Layer 3 of a small transformer language model trained on English Wikipedia (8 layers, counted from 0, width 96). Numbers have three digits each and are written without spaces.
In attention head 0, each number of a token's query is one row of weights dot the token's vector x. The head spreads its attention over the tokens so far by the softmax of query dot key.

Query weights of the head. A number n stands for (n - 500) times 0.0008.
q0: 406427694463571672374467468453599467295614498482596522487630394640144468484631564594583511544468536483513381553742573457645436454496602256670528180688458386288613520487471303413629359631456504536568507509446275562479403472521613461451602639413558414292744493417394620562618617460427407616
q1: 532401542620539436306545526324439537691231340693639482488296500538807571479489388705501608571454389446508421422473146643524541507482477530279655549532500590435184377372294714603358557615469554521526661541680497448388400499596590623374392668710307366246780694522640491382404390548297609477
q2: 662478755470404310732677553551604639335765581195343445423723692629322489404626618387495194522488604669355768440291696442648401436593687490527529529416686668382639523607656326493305544564509471401415206521383505643600635398251614368457391283592621355424321414362460521737536561573673376526
q3: 469522502444617465524422453548653543308461409533297569467572372542348419556549494431529510535439498432455389565597688637516358586430582280568526478611423505523607573345478480472361397436583605393552609471505400506438554596603486512616580519558547499671482522366530625461348573542645417432
q4: 629535548453476337751519554581474631518666503163343505496452608582426624326475443385423386455554532578472673422456587382627441462615689371388478492390541502486500518456655464359458415602578544673489274492521311546540662536477584472524509420709686502548409533513365514537712256523632389431
q5: 454488402338630539466464379338459319571318630657587535715357531456521529604461585729465873466359366319468363549504443356377522576600313411678514448492630473518620470318353412546588526606482660381500683484624647489370365562555289536628502659548312479481500831553413518461474556674412639394
q6: 324660541434665287391304257187325332386272463674572521647487586234621351456496543681284799434502376356576341575677485415332543487366495375794628637296633279411416243160498393833314702435527712529413589532580816582453257829769445595719362760421297621023619625629632518472480566761183592597
q7: 498451582593459723444612538428416505557603666558445420470416593523448431482358624471536494508497393328471313660399421462438479542438354429637537545583615566414534620430379414389460571310614570303435473459759496580480456522472546424407431582436537296559386644571434581515483651534488422515
q8: 517361667432442685516783609483530492386564644543627485328530426727549453525514536494519375516554479374516567480515441535599307670433388551425507404443551621293518566526520469423433479514501467548413512517478474566600639417320741435363548520347473371371640362427493636515539719461425413455
q9: 627609672320339543830790666300485427186656653284364660326196362704628541458478504194721456303734737500597523268114559363731636567458396373511612456655748555352345625481316624442249480525568446288284387156334484452846602497404664148705487589456499370588511511357323649560435610800601193588
q10: 498420490329242574491542523558590521444540573506622515480435470666540542689534549652594505612488496626541370361445490520609331626619297527437442264536359703609527559555418543549546430628446586435420539589472450554400626396523515546446470455549376572540527522444473620592402464354541500388
q11: 391508389461561521497301464536570506514641563511521602527718572347460570331512462530279388611494365627542781557358512520444541519520638371354407554312505368506604393544663582453599532523409550572438408609343458536352439558443549682522536436542528367387523549460660521268595528433521656468
q12: 488415564432339565523513443551627508420550509533535479413598488638511556626593474671611473574486552731543497294458520590685401584684452589331442341512476592548531621541406579493492383536401521522507515511513454573478609406464574500401506409493452539491533511395456674510360476350529405416
q13: 571407434551603420578459599563466404528539534462382676504601515275412503416508439330487432470522539621528626426519618537467720433662635628427592597421525505542515413544674425278584521491557333494517439398478409400419473377628531503533531492508753416605499460524575421267402649519549500513
q14: 311481527368382651435505421563592584395493482568522483566462534642542461502506583608411564583511485609524594544450500466512496604701522417357484445401542611328527519534428671429458446448362463616395513594505542443525507386362500592418334464484489472334507603562520558455653583447337578334
q15: 462481303413435332409477557560323479601510503416443482483563590597339364548424421448606450433530439528433258493468698451502518556629592635324538467800417519694416477503516384552537484416426564570599453489671400557481550415560500485454410384563626461492402663505437531754437362431580495558
q16: 354481510560574590396362561428541540530652423543440463448789651421260261500578424584589489539478365563514509526636485405421502507495556703448564417593520434355499570586685437288433525587574600573515440380559450634559629481515577391343661484318598347343466445537652679643456653470627442536
q17: 451556484579603368487440461471383535525443467477435524664400445369554471458415590399380541526498487361408470738495459454426595455396545299619451628371555382426560380435488511535517582444518499378474519573491567376542417608508451538618538497399477531538542567533586383397679438610421591568
q18: 523520408390598507392366573474379425520426564510439516485594630345409385408505497514502491567526582549513366391428383502449607543551715629206549566526539642620509418576541376335429575426378446541592394535575576468519506442705566476377435512545548447556563689468530612321546635434521498624
q19: 530352524541591483388684568462289573572429511674465518663389383373391312579387639319498594552481497275520322690626478481341698627353523529599490485410440495447464488497669328399534504563560356355522527441627525419499571443587648469382572583467597401729651539499530485556586677505474616623
q20: 339382513328467623319422378495562492470485470408526482461593568438417171576565453616650469601556440482635420400503570410435529571507613614378470403607551600445473538547522424405384464524458537594524493471679446611503566490663681443395550537420406365326527587483502687575501742454462507524
q21: 504378542411368546548524485531600489444533562510554519468566523592483525675547483629664433602501441697561419258397593558671432604704405609297489325537432698654520535539425535483492403565402474450475554459569507503439735336491609521400471396546488518532602567460456645523371480353579472394
q22: 252433480481382678450490316436617564590629467487533441502523508458476338550535643490448545539481397327687580541590561350439342601446508612746448403417535375280629703467437523417325497504590625521385485488562585730556486690525544476284734556305377397227480558535492564689676652561384494585
q23: 650484367316354401692615496598512497311444595525600560604188487660701840637554523497359501489435584541466401362314461610647487440637291298445549511421522644704498436457215609558639466454406453390456588600538644415469430503585402595643376496746375545755411632397415360345394309518510487343
q24: 419484397664568554454385534493467582621652519404333531559567580248425395258470443419391416594482474544522705544438448418453664553463633462352487618387501409538519485498754513324615509538499470469427373546365445515468468598521519532417588434504775463422478594507548458412553577519629630570
q25: 445457458310453467523451379498406554449431459500647465557364419392557240716522479455561593617473490433572282507422566333434573698424495449530503398508608486401489569476426412607433458425503574420424612440679596527469589627730587452485541563451210391523535582500416551510695576533450530608
q26: 652570389364488322683509558530437359462255489429587594625365446602703592542371400649505530534585501614470357406314556536537589470580485278317445442520514570799424229365379549772648526320292402448611546464496530391406505429582440597737350416754457688717492633519442495410532387450419578420
q27: 506351446215435307707644543626457527421382603477558510629232575827603588768420557479527548473534582590316308508377596600602549444737357449408530420512463633792379432428407600575584494450350429518481591602776400284422623155384537553520353470693520545689505634516347506674405361466517484333
q28: 591488549724516578477635579442593367598475521458705554505616469497500509301268259570383387414549323478534718546506594574511412406438613397445361621475455445540472259525546622663665500431480453646506382522342470710414481518370399581500391372558553536460541347504504439492541590474471658480
q29: 491429554550419542472504627585516463542474567598526545454611569532365457615499373595654433540506429533549492345575627594543429570644579726344578378595436624531434542568552449462486444479476391589523490388583406504584635319410575394299330437513685483523539421500475559685404611395574465451
q30: 394331603407521700480607489506529572337642588594594476513448505645533470538559657434400545572465528391479642620586385510486435602549358439567511463306569539268546669488561531253466501619539471437321521592577470401546480422415648530432542596365442263399598467480621626450535757481506531418
q31: 433510596351334457431553466460452530447315389494556491727387380686602431655403498657457620677536408512563380514418418464558639635590465205297416398329629598485461334464371560808473491328300416487469572455631627492433601485571550505524327459646403453618644654447498545529649645517300608346

Each question shows a short text with each token's key, already scaled and adjusted for position as the last token sees it. A number n stands for (n - 500) times 0.0025.

Then comes the last token's vector x. A number n stands for (n - 500) times 0.012.

0 "ol": 481493485487465505398481315399582485506428522484473536514557454471519527526524520539478397557509
1 "og": 582419449508506483374514306401571467460451537527485525513539466446498518510482485531472446565495
2 "y": 534482469601482513426550210400498452419390496428475579438474442379547481453474487459543383546455
3 ". ": 557443464603552621586415300459545485518507544407523522464447504520554519517517471494443474601488
4 "In ": 490548517529559590661402379501630483594450565469477434475348455589477566499373479541407518570452
5 "19": 435483513491444542482522391504533446480412541448515544489570497452565496474574482502485467563530
6 "8": 446428466474476539441544248430520426410451512409467536422508421399532530474450461568510462613426
7 "4": 493447420458438566465544217423522424412461519392485528462502448404538550475456478542513463602448
x: 514442498458546307531508489409469563548447439475543408491524511540470536547482602388546477537312441519427537551481504558313590474579519466418498663469590630574608396483584378510466438545511529541650477601505429466440498467452490583491545532563478470529481547518552522533482483315512476424
Which two tokens does the last token look at most, in order? 0 "ol", 1 "og"

0 "e ": 506606588546642629595356289463561470561462527445573456488414525544557475489490464454458535527498
1 "and ": 470562530553593657604367371456586516588443543471562463466442510579570484503476456497434538566496
2 "his ": 441443543537572641582391305446551491528463549464503515488481469533531516514480483521411467570493
3 "on": 478377480574508591477488230437524439443450511413538543500535529410534428496512469472538444597513
4 "ly ": 528468507549602654569390360443565497566452568471503477485441473545536519526446463524438512558485
5 "Y": 446475488479401504420529310498565427481355516429482571395466446455607518455532459520429383575492
6 "ou": 536582450464497596523469286403560520491455494449470549457491448454477517525454512505498413543449
7 "th ": 337659326503506687629371225379592513557474542430501464508396487553457545532475562522496497520524
x: 514506472486472570460471522544547561532376472462510500408616484541461443519534630582434478694388496492424523422454480468472399475544541568500579451391469519486556576558460538500489519506522460470609589477519599470398517420489562602505510468511412493481507515504425533401564481147532556496
Which two tokens does the last token look at most, in order? 7 "th ", 1 "and "

0 "ing ": 505557552528625611587361308445573511565459547472569457488421511561541485545467474486463529539516
1 "av": 511488488579471561393530169454571391446383471490461590513558475454520530501534571505474382453578
2 "er": 556483451574489494434499188360566508474443499417506575532523491429496452555477504419501381537458
3 "ag": 534587474505433473445537243469556392455442473461458563479530440435476548477490544513456418524502
4 "e ": 546434480584582660616360307438581490576453523461566449478417506550549482501471460471472531538481
5 "| ": 576581419538357607750411322536607454551451473447463476452442440566448599452468573534515499485520
6 "1": 468437490418438517467528253452542442439420533392467547431475429434534532468450510521591459552488
7 "1": 538438517418436503466530258451541441438421532391465548431476429432535534466453510522592458552490
x: 557453415485533347603390492544475538554477544464505376557557517546402522510443538343438518509258478519439574553550516524300557507460467450412499633460496507553523427480565498566499508502537527485598553638615433533528401501459488611492507502595529463587409522481473536474430526400573510478
To which token does the last token give the most attention? 2 "er"

0 "and ": 531555542548608645601360362454586514585446538469559466456439504575565484499470455500432532565488
1 "B": 516507458533438580427493282525638414528373511473504491412427473514557519474528478532435424570462
2 "rec": 469503543642588629496529232412542475449477469481504567530516480441469523573507525512437399496484
3 "on ": 513367470700576674649359219436578488540469565404479485480370478532511561486470533500496482518534
4 "wh": 461531483474532556373464264499617372507366533453463551461477487490543563431523504534395416532551
5 "ere ": 612534471541474646621405285469571491559442508462515503476412474546527541505490512526428467541510
6 "he ": 479576418544527677605447310471541475512483530435496539435476476514537543491503501535407455563524
7 "h": 574489473472470533362525208425518433421427468459509581463506470393527436512477452456450376501412
x: 588418515482500523403458483473476608567497520568505369475571477473481537672383595529506578418561454566405439700510521486458463551466593471561479505496389384555665357486476547480525486596483484468538581658501439413440339534400438620522540499431341525449449488559449551529518460503508530570
To which token does the last token give the most attention? 7 "h"

0 "from ": 501560587541610658664363376480608520585436578462537450494407475597514521500443496514439549549519
1 "1": 531462421509462553487540298480527450444421549358482548429473441433562517471465476507570461588500
2 "6 ": 472426452552590588571430183436510417458523460406466509436390384478438536519349509484476494454420
3 "ov": 469482514509450484511506294490584444485397521463449541496528524488506557465581598525492418515624
4 "ers": 446480459485506445353542200414556431446414492434479570501499492429518511519511549481514385522555
5 ". ": 540574400557507636591416288443556483520498532403520525462446489516540520522495473490450465597473
6 "H": 534492518458403490351529274586564326466342469455477529403456474454575488404536458472442403501493
7 "e ": 391582338522522669633380193432575439547481497432526449459361523523522526445503513470478498494470
x: 503455491516464493567352541698587598488429482523510492492561573450507559553479535564430516628309395477500509495480512405626482556509467523485467492393501476469567530458500549467485428484440481519610566514498482511494600466447548668474471496541429416528516511397502537479527489157542533430
Which token does the last token look at most, and with what share of its attention? 0 "from ", with about 40%

0 "b": 571458509530488482524502251419546521459524542467528559500531473436519458569494489472510450563533
1 "ow": 550546539537473524555483271398586512486444517495493548546530481480468502560490567474543457496498
2 "l": 409554600493481465480505283435530541462528532439513573498525480460499470556495512480540433589503
3 "ed ": 495518451566544627617354286421610510568444536503534464480452450571507517539438503544480531513518
4 "f": 421528482452477469464506276436532470463490500459565525512511536450564402542496449412482448532480
5 "iv": 535416471548487520468486266426556469461463523473473572550561497426490463555494527462529417495560
6 "e ": 538552427547550681630347289428605483590445519462553441466398487556523499492440468487475527533465
7 "w": 560498438453414505516503180449595428477353499475454585479500480465535521475561569502496373482599
x: 508370574476563472500452522407464430583534606450504500681462544446362434533578580545551437561172516547405514581461507480435462470394551530562447536564386444585407417509508506521445441582514501402586603635554565414400497358447512585451564574525544512464459467563473588494498427466578532543
To which token does the last token give the most attention? 1 "ow"

0 "and ": 531555542548608645601360362454586514585446538469559466456439504575565484499470455500432532565488
1 "L": 468499565542386544494510251546578415494414478449486526454445459471519520479519477485440406504464
2 "et": 493537492456490485483550307385549508424435470424499563449523482440513554524534526508526386579485
3 "ter": 522495483519496453484513197422580462465439518414471586481505474451478539498518564525498382584546
4 "s ": 680403448627553667626368219418555502555479546438529482510391502542525519498501532471474491519518
5 "(": 536530506554484608649400523519608502608492541443533405482447528629535500473473486515478599578493
6 "D": 553439489511437488414538296528581391500373468449519508419450508463566480437545503491444439521499
7 ".": 430394367505421560516541208446506404408522483410383589466459420411477645449494572586495423510521
x: 470429463561439438495438525450491515520609455411402486676576508487496611561536452525552304570371519546423612618527538500562597524596486383503484543396531446584494408445485319548473537507459467546661546649441445495423512424428472705485486427571454506504518488522596466509499484457504569414
To which token does the last token give the most attention? 3 "ter"

0 "ab": 507448492548455528492470250398582482484426506486509551532556491465546495523542516472505418506577
1 "le ": 457532557530585618589372315461564494560449519479525487472454473558542505511480495502489518511505
2 "f": 562561478449457470480513305450535481470493510466561527513527539470569424549506452432470453555495
3 "il": 513521540503516530480495233419554532488449549454493568553464519467522507608505528470493395537483
4 "m": 423521498526491483461569281467500426408492433480497551435554436413506464525463473497520436553442
5 "s ": 588534491566532629630374282452570481567451552444543484486432484552550501491482479479432508556510
6 "in": 532461484509500557462517263408514453450419503477549549536558542429563415526508474443522441536507
7 "cl": 570439499512447443488531262430565475452499456491501546503529447477493555561487514523445406508454
x: 430471489459543541595550550415517510435744388602577495643513566393452576497549577411516484539509462544371490621474556446423470410477362471519361416507411424502429424492459537536591463674576431505646549827463411514464489487540464535517451550467398501494509534420567529431514552477464412521
Which token does the last token look at most, and with what share of its attention? 7 "cl", with about 20%

0 "8": 452408468613499544435517191433556405428421478440428514422463388404465559449411508576545451535397
1 "4 ": 407503491583589587566434201463513420470512496406486514462408418482473531505395508480445501472486
2 "to ": 520562523532639637621357399484638524612437561523527437448403479609503540504428474566401544579474
3 "19": 519557509481439554512504376521535436490411534456515536501552489464551497465554482494466472539517
4 "8": 463589454499482550444530216438522409410447509414463535428504414401516532468434459570492459597414
5 "6": 420519438480476547486500222439531424435453508404455523444460412421499550465409473546515465573404
6 ". ": 459586376523480637602414291450560483525498527420512513465435487523529533515496484502448471581467
7 "he ": 442507425516508651609458309466541469504485523420492545420487468500536538489494488530406441575518
x: 487378507488428568510573591679651663461495496632500382558520498503522559546429605547372508588372432476559572527527551500511461488462516502498512433334397455433569512494500468444404519508479460466559440618594513428528554479462554672456445511529490492498538499460429502533523480323485471399
To which token does the last token give the most attention? 2 "to "

0 ", ": 524545525504584652620384372460568481553462492483554450461416473558537498493428457497449542520431
1 "B": 508509458548433585442489279526643406527373511468492487415422466512547533463523489534442424559466
2 "r": 563517511486471423437519270508557439488459513478510489485503501445525482504554441447450443545499
3 "uc": 524573520465458469465483260446608475498422547463498539498519549487572513534565516462408380569498
4 "e ": 656399396676590702644355209397553504542513510442537464508388518528499510505487534468536518484498
5 "F": 484474488467399486450493303489594418503392506423523508434446504488570502467532474485462415560497
6 "r": 479447516513509425446505272498552449490468521478520493489516507447528472510557434446445449557512
7 "en": 479572458509508487495552262417563464447433528404496530492486511432506508480528506481504419612533
x: 405426567530526534441573414443422501563490452255507508533577418553493367498510676457496598512362539458493479555462415580471470368479505498501452558506408441498536663521519494515538478525488511656837525474540517436380461503436539675459512448528392471539512594468486545559517454449521493502
Which token does the last token look at most, and with what share of its attention? 3 "uc", with about 20%

0 "os": 536576494550495525501486238385571536456439509431458556487534414468503533550482545507542406577512
1 "ep": 490564529495502561514462317433587548511455550509511543570511515490519494560502556484487419546527
2 "h ": 406451537588606672632355315449576509568443545479519470485429493565537519520472487509484512539509
3 "and ": 454453490563556667613375375440596532592440548473555467469444505582568491512476463505441532575500
4 "B": 498466439489416546435484275507624426522378505466507491423423472502564501477531472501452424554458
5 "l": 574438564565479451469495275457554516477492525441513549487491488469514466531510506461522424568489
6 "an": 482524466515486487446554235416539484442442508450495539490514486399519467522503501487527400569488
7 "ch": 570481448460449465415555240427596449472407501470530561486536500446556482528531486472432409569469
x: 436474552478489444558551507479430553619615537479458527514406488496506399500485587497467567473410541498388334555437459505518462436381496509480379502605435487460593492520579364495528515538492464515682594760614348540368484450535612653531471627466311615479515477498565518460518508444537493505
Which two tokens does the last token look at most, in order? 7 "ch", 0 "os"

0 "il": 527471537473566511469503269385538567492470551437520554559457514447527462644471484438505416567440
1 "l": 514612591470502462480501304420533552471531521443519549507502466453482448572461499457549445575463
2 "er ": 394490572597610655641338280450589483564452516480526462476417479556520511485466480501458522521468
3 "V": 510434460624389581453481226500593412500394469469520521476477493472563470464544477440398405503466
4 "er": 497547419523484480458498202372559505478444502418521565532509503432506441550484494409499400536462
5 "ti": 476440539510528479521511391489541489501414526397494562447490483452545445510481468474489419596503
6 "g": 566454470513538543433532189432491414416491468440561580490524492373517374509465442407428418577474
7 "o ": 385599344521527694633397263420536522530529535477528486510447512532518500539499512503482527513507
x: 552396509516451497534466520690553571558508504504525414466570563541457481573475523584460466711452519488518540480485542485557481503536569505477351453467520523446598527557509494482428416423452466494474552526515499481456587472523473550471501488501468487456521520447454468467526509116478548461
Which two tokens does the last token look at most, in order? 0 "il", 1 "l"

0 "\"": 442575516473502614603461357462586521524468592409433538525489480560532643531516556602410422649531
1 ".": 455384538580473616533539213484499415412519494387387605458473409418487647469483559590469390562514
2 "\n\n": 450395443507503621515361381489641467580463635463505477447487506594497565487521537580413515623609
3 "==": 795406452584440592485412192562682365563401571477356463460387518613481759393631659676315434507573
4 "A": 464508582476442496424518347530589374493377454461484483406442474470550508426522486528443438524438
5 "c": 490446457594501550415486179413566459449452481475528561495539498422526459547514489448407379530422
6 "t": 514453505526496428400541209394544450408512444446477556503527462412495499550486517467474387511463
7 "ing ": 494490436507540663610328299434658495619410539520514417458369491610480549504432533556495529506504
x: 507493504483577449437510528628472603520452480567486498598478557472505513549489600492487579627407435479402474504484466463557441536461459526523494452358391572480662531500493493473561504453554468472484416554447556504519609505494612667470512469490457473516486497374441502459530452142508633577
Which token does the last token look at most, and with what share of its attention? 2 "\n\n", with about 30%

0 "ar ": 477571600554639618597390286479532460526446532435523492475431471514540467493465461456462516509485
1 "r": 538482531480485434463523301525527446482471514472540488481517514437550444502559408422437458560499
2 "ol": 498503522431431466439490334445565453497421511488521522514565490468559469503561493494446425537518
3 "e ": 477397501620617674596349281437575479573464528454568448490403521546550482493479464462468532526481
4 "on ": 544460468621553663651364287465591482557443574417498488465403463545533543485446488504464487549534
5 "the ": 568504452554509706630385377430596519554482541521518483494509456565486496531423496533505536533487
6 "p": 530459465489447478464488138449585447453459507521546530531488551471578450541526494502437449519456
7 "ri": 552483486578503489454533242445568457475415526428460561518526455451533536510504523500417409569486
x: 605380384485596484619508504475448541584628401440550446538565501501478451495592567524412437479379440576453486562535386484522452340354604555491490505683564448448629475534525429516593498484485517513465472676539525454444381450481528626502487459387465438504544509448559602478539556435409621475
Which token does the last token look at most, and with what share of its attention? 6 "p", with about 20%

0 ", ": 524545525504584652620384372460568481553462492483554450461416473558537498493428457497449542520431
1 "bu": 524452460480515564436479261512591390494383534467501557437526475467544499455540490526430417561541
2 "t ": 427482536596596666606356270450583471556447514448528474454433467538538511498457486504469495529487
3 "h": 476558461514458537369542200438528439422425472460498586467516466403530455506490468465455373505426
4 "as ": 583460472567519668663355256439592496542466559492506517477494442561476555507440517565451489557541
5 "st": 361382577506505466444505336463602447491435493488540509458471474499509473499475485460458469517457
6 "u": 539482492518525524490498297443552508480395519461509567515513547464530415553546513417564411499571
7 "di": 506547432526487597470486276472533453488429538453532548500533535480562444511529473482467456588543
x: 447460404463465447414515458466542512513514520460540477616545510407376382464546524608490504462351413532442501509559513563506561381377516494456484558474478453490631562422570466622447414609500540472427539731518593490712426461464563631475460473381526536566511516510490617527553526423457562446
Which token does the last token look at most, and with what share of its attention? 6 "u", with about 20%

0 "g": 560499535493514517500551215449500448428513478458557573508531514413540429515526487446446440586516
1 "re": 502549507500493496520499247419565480462435501414489579480529460467502528536519558516532411527569
2 "at": 482550512559507543493528246327553532460458481450547568552541481447508462563499516442502422532501
3 "est ": 512421497573557651594404261408573482530452524449491513497466451537498551513466536524463484523517
4 "f": 459515486468472482474503259442532463466497508450566520520504552459574415535517454416459455541491
5 "il": 489515521531514535471492200417554514486446551441496562557447531460528501593514531460479398528485
6 "m": 516421486517501476452570268467491414403494432469497550437545439405514462520462464487507436553433
7 "s ": 430578447549500633636387274436566480560456543443542485496435481545544501495480485474442508545505
x: 561425516430532450459478525514573548498611490545564468546552467491499473569539571495513426599326481505454568475519454522494507493554495547473506403386446523484612585525503539480531483495488480474446586584498465560515541508487542562421545455490491485507517471527470496516504492023530426472
Which two tokens does the last token look at most, in order? 4 "f", 2 "at"

0 "200": 460323430537433506436487307451612419495392506479442520440514444493501596470511523591491441539484
1 "8": 568409436575477537434519179432567393426422484449417520413477389410458578444412513606533446552408
2 ", ": 453513492540564661632372351442570468556463467492543433461383457552506500481397463487470555481395
3 "D": 460534482551433525426534253507589400495384467441506506426435500461541497449532519491463430513482
4 "av": 506507412559443550386523160440577388442382478478464591509570491445527530495563575505487382463602
5 "i": 529447414538504526475512231403554483446456511446487523515516510450491493509520529498502427549543
6 "es ": 523709340567513673640378182411541479520508528415525491509400501515513511497498550462499505490528
7 "was ": 495495442550526604629402294449583440539446567420521507410478483532542523455469463544410507609529
x: 475420480465424465562519543649553564464518488599503469566503513494493464621507564439540435586255551516473495573516487473575478485545514498547609459313429550465627562480427473518506389450449506582558476588582521492450577416553497573423506577455505481452538487455409457588526489226563507415
Which two tokens does the last token look at most, in order? 0 "200", 7 "was "

0 "ly ": 506522544499644605576379350469571482567446564471510476478433473555534520514435465521430522549488
1 "Y": 591468467488384518421547303503582417481353504442470572395475435460592537455522474537436383570491
2 "ou": 442497444524509551503483273404572515487451485448453555459489437449468534530446521514506402543442
3 "th ": 486270446677573682613355216386598514558473539431504467513400487557454546532471566520504500518525
4 "O": 581515460479437544445490275525600398496345504415444534402436483478560547412566527543441370554510
5 "n": 530416502532479492360538245424526461433443507462510562513555494400551411514479465455521421573489
6 "e ": 528638361572556694639361239410571494566487518450549447502378518539520498501475493468488522509470
7 "D": 589519481522461494416528303512581403509387475449524492434431510468561473456524482473431447526464
x: 548495493508588559448439486490508491495438533572468416512577573454461460592500505549464510489362451411495308554525504524455532444500404427590544417545357534508572439484552475545437566538457572516598586462543538556333458617545419709484530514501434548570476446533537484462507499232487706414
To which token does the last token give the most attention? 6 "e "

0 "7": 458398466601500537453525231442544423433429482415436516423466397408475551470406489551547456555390
1 ", ": 487544516528581658629380363453565474552463477482555442459401461551524490489407450484458550503407
2 "D": 510562498537434519433540287513582404499385465437513498429432495460547486454522501476456435515468
3 "av": 502507439570447545393530180448573390445380476476469584509564486445532522498556563495482386465591
4 "i": 466443436559506519481516245409550486447457509447493518517515508451496488512519521492497432551536
5 "es ": 683589375612531665634378189411537481519511522420529488513401502515515506502497545457500509486518
6 "was ": 495500463566536603625400300454581441539447567419527505412480486532548518458471457540407509612528
7 "el": 479516493518493506487498274430561443468422501447521521513526494459493493466504513472485434516536
x: 531400544475498492509486492481525590529514359472453491642671400398588464537511708369327577548362430542455496547458540524437445464415425455541401581509608501525542579490562511550452457506515551511598465592511409595467386587548474526514439616431485494490514482431604518442439444411465598506
To which token does the last token give the most attention? 5 "es "

0 "ing": 480444469538510552369496212368574453453446522481504584495547458434495520525477536507486406518507
1 "s ": 392546563539585629605362277451566487561463557439544494488442489552546510498489491488437502560525
2 "he ": 463448524573607643605434337469526490509505535423524542442496485504554510512503462513397462586516
3 "was ": 508491537570590625607386321463579450545450572423539498411478493539552509470469441544390507628515
4 "d": 368460544508477456460548312446565474467460516417538532481537506429520463510502493482449429610493
5 "is": 494445480522545529465521278420541501463479493480519533505516514465525470554496496493487434554487
6 "m": 519430456520499512429532256482506403419481435486529536426555464413517417505472439478485443543433
7 "is": 547522460505536535463516271411546501463478486493515529512517514467516471549503511493497438534490
x: 350546541556499435466427503510583484481454483444503453516608356511480524653560654493293534458450457455481464567469555577401577490450491471534459468462496395509661421617369374501547496456526445563499495714556484579430494482475550544569563491423508450486458547512393404477600560481458634493
To which token does the last token give the most attention? 0 "ing"

0 ", ": 524545525504584652620384372460568481553462492483554450461416473558537498493428457497449542520431
1 "D": 575530518517432524439548306531584395499381474438519499420451500462562482445535490482442443532482
2 "av": 514508468576453550391531185451579388450374479482469579509565485451534524498555561500476389468588
3 "i": 432506462570509513480518248413552485448456510447494517515517508452497487512518518492494433554535
4 "es ": 673394418646548663630375191414536481518513522420531489513404504515517505504499543456499509488517
5 "ent": 462438539469460421456516324390603468471415476487461515490524459484458572476493589530519448470531
6 "er": 450474418468497495446484201372565498484424517414519578524526506439505442537488505424503401540501
7 "ed ": 513483432470493618647368289427613514574446556502532469475444458577508527537444511559472530524548
x: 509389511501556422448623478515474515545584556576479435507481531468506534648478569464536394635371493509418532531489518519499444545492475546510481419352361619477629516551454475509547472439518461411530413577531543545484549501521525563460537520456523556522529510430453467448546497125544535539
To which token does the last token give the most attention? 5 "ent"

0 "C": 511550605590486590438469181477602423521439482461552499470415528474545508494545480491379435539435
1 "r": 551471529504482429463510270474555480495487524479538493501521507452522459541540434444466469568503
2 "ic": 561534504514566515450501283394543517457505491472565544498536538462524413571476471439480465549462
3 "k": 507546479504486479422592222382496448376503491450518592472586465384540432551478469471504427574488
4 "e": 449465479489508484429551203402526486426480469442541547502518500428518463557505501462496447531486
5 "t ": 636537404609563689620361245406556515551483533449548476513412505530537483540479494465490514511504
6 "C": 520470453523408500420476189491607382507406437468535507423416491461542520465519478495362402513393
7 "l": 541574525576495437468491271451552518475500531432521554491495485462504456545490496455515425574483
x: 541538517521508439582427502525477540564575402429547426579624542434488403554571629430583483455438577529516512545485487531411417336432449420532439522506490432523451446482457534528569558541530455503429663717539348518506421438556471628545542567423351515514484490355436624485477474437455489568
To which token does the last token give the most attention? 6 "C"

0 "h": 532503525554486546372577216414495484413461483444522598499539486390558429546526464432483379526445
1 "om": 533503511489429505469524332441564468466434469510460536492529459467522517531488534536508421497519
2 "e ": 406464535572606643605348303449585482578450531467555451482409510559544501490481479482470526531502
3 "f": 472578484452464462463517296444529475462487507460571524511525548455590401541520438407463449550490
4 "re": 469471500481491482488502265426576456461410492419462581461520440463489552517507559527522389514553
5 "e": 551472452508522529417527168386542475433473473436537548511504501430496475547498524470485442515507
6 "z": 533464494488455478509507272478575437504429498510528495518499515466549437482543476437429473512466
7 "er ": 448598402586524674666382301446577493558463521473527469479430489552528514487489486502458521532491
x: 507361512485481492502442544614593573495516518534515454540531474484456495550476575536501519633410448504539563464454511493445492513613547481493472437437474522509559591513524527455502458514478511529495537578470481550445626455489528602389479481454471505493539500472454481461481498039558490508
Which two tokens does the last token look at most, in order? 2 "e ", 3 "f"

0 "c": 577489591511509536488488215420567522472475501492570545525531516455546441592523483438435429546451
1 "ar": 525420491571452494471547209395604480447382516410468582504543446451505527512534563502510394525538
2 "e": 458528492550520508425539187397536493427470482442533555491524491427496474540506526482511440532517
3 "er": 536505444591509505459499220359546533472462517420535579532547509429509427561501499421515411555500
4 ", ": 525437505542532670639401384441561507556475501487564453475427482560539487511437460495464553528448
5 "s": 527490494513476451449519183397542458443488497446467557517526449439463543523464559516521411538563
6 "he ": 489572422552535662624446327455535495510503529435513541443501477508540523509505489528420466573528
7 "w": 580510459459424483522516208456584430473357502458464582469506486455554505482566541490480368508588
x: 499328579484549489522482536412477430584532610460506498624486540450355427549572601532541445577192506527428494579478492472443455462414540540575472531561381451592411394512491506506437449589516490390588580629541588410402507345436510572461554590533509491466461460572455595497496440522577530511
Which two tokens does the last token look at most, in order? 0 "c", 3 "er"

0 "a ": 463672612581616682626339296475566479550491528465544465497447518553546478483512475486461534534505
1 "and ": 457564533558590658611363364457591509591434537467555455463428516582574488487485462493436537556490
2 "J": 541489524441448492441571319554530386472434509457538514432456516466591472468546422485390447579489
3 "o": 492507512493481463433556260412546471432471475446471535497491460447509558549490513514478401516466
4 "e ": 597432421644615680608351205412561461544476508447539449484365518519519497477475501459496519478466
5 "T": 478440524462427473404554306507583420462361476417517558405460474455595505473554466498415376558510
6 "y": 458434461483465440417560206434504405415371498437482570422462457381557470429481480456502388534457
7 "r": 529446508493535442371523271495529436466460522472522519479535514420529453509557436445466435555530
x: 610382457464523499463486529473474427567526484448602465507543512449503491468550550502408554538376426557553449577541358379503547430411580520519351464460460501480519396423459446460457553589570554554512567693560389453557561463494490551616679616451512520503464583309408448480465469548500506522
Which token does the last token look at most, and with what share of its attention? 4 "e ", with about 20%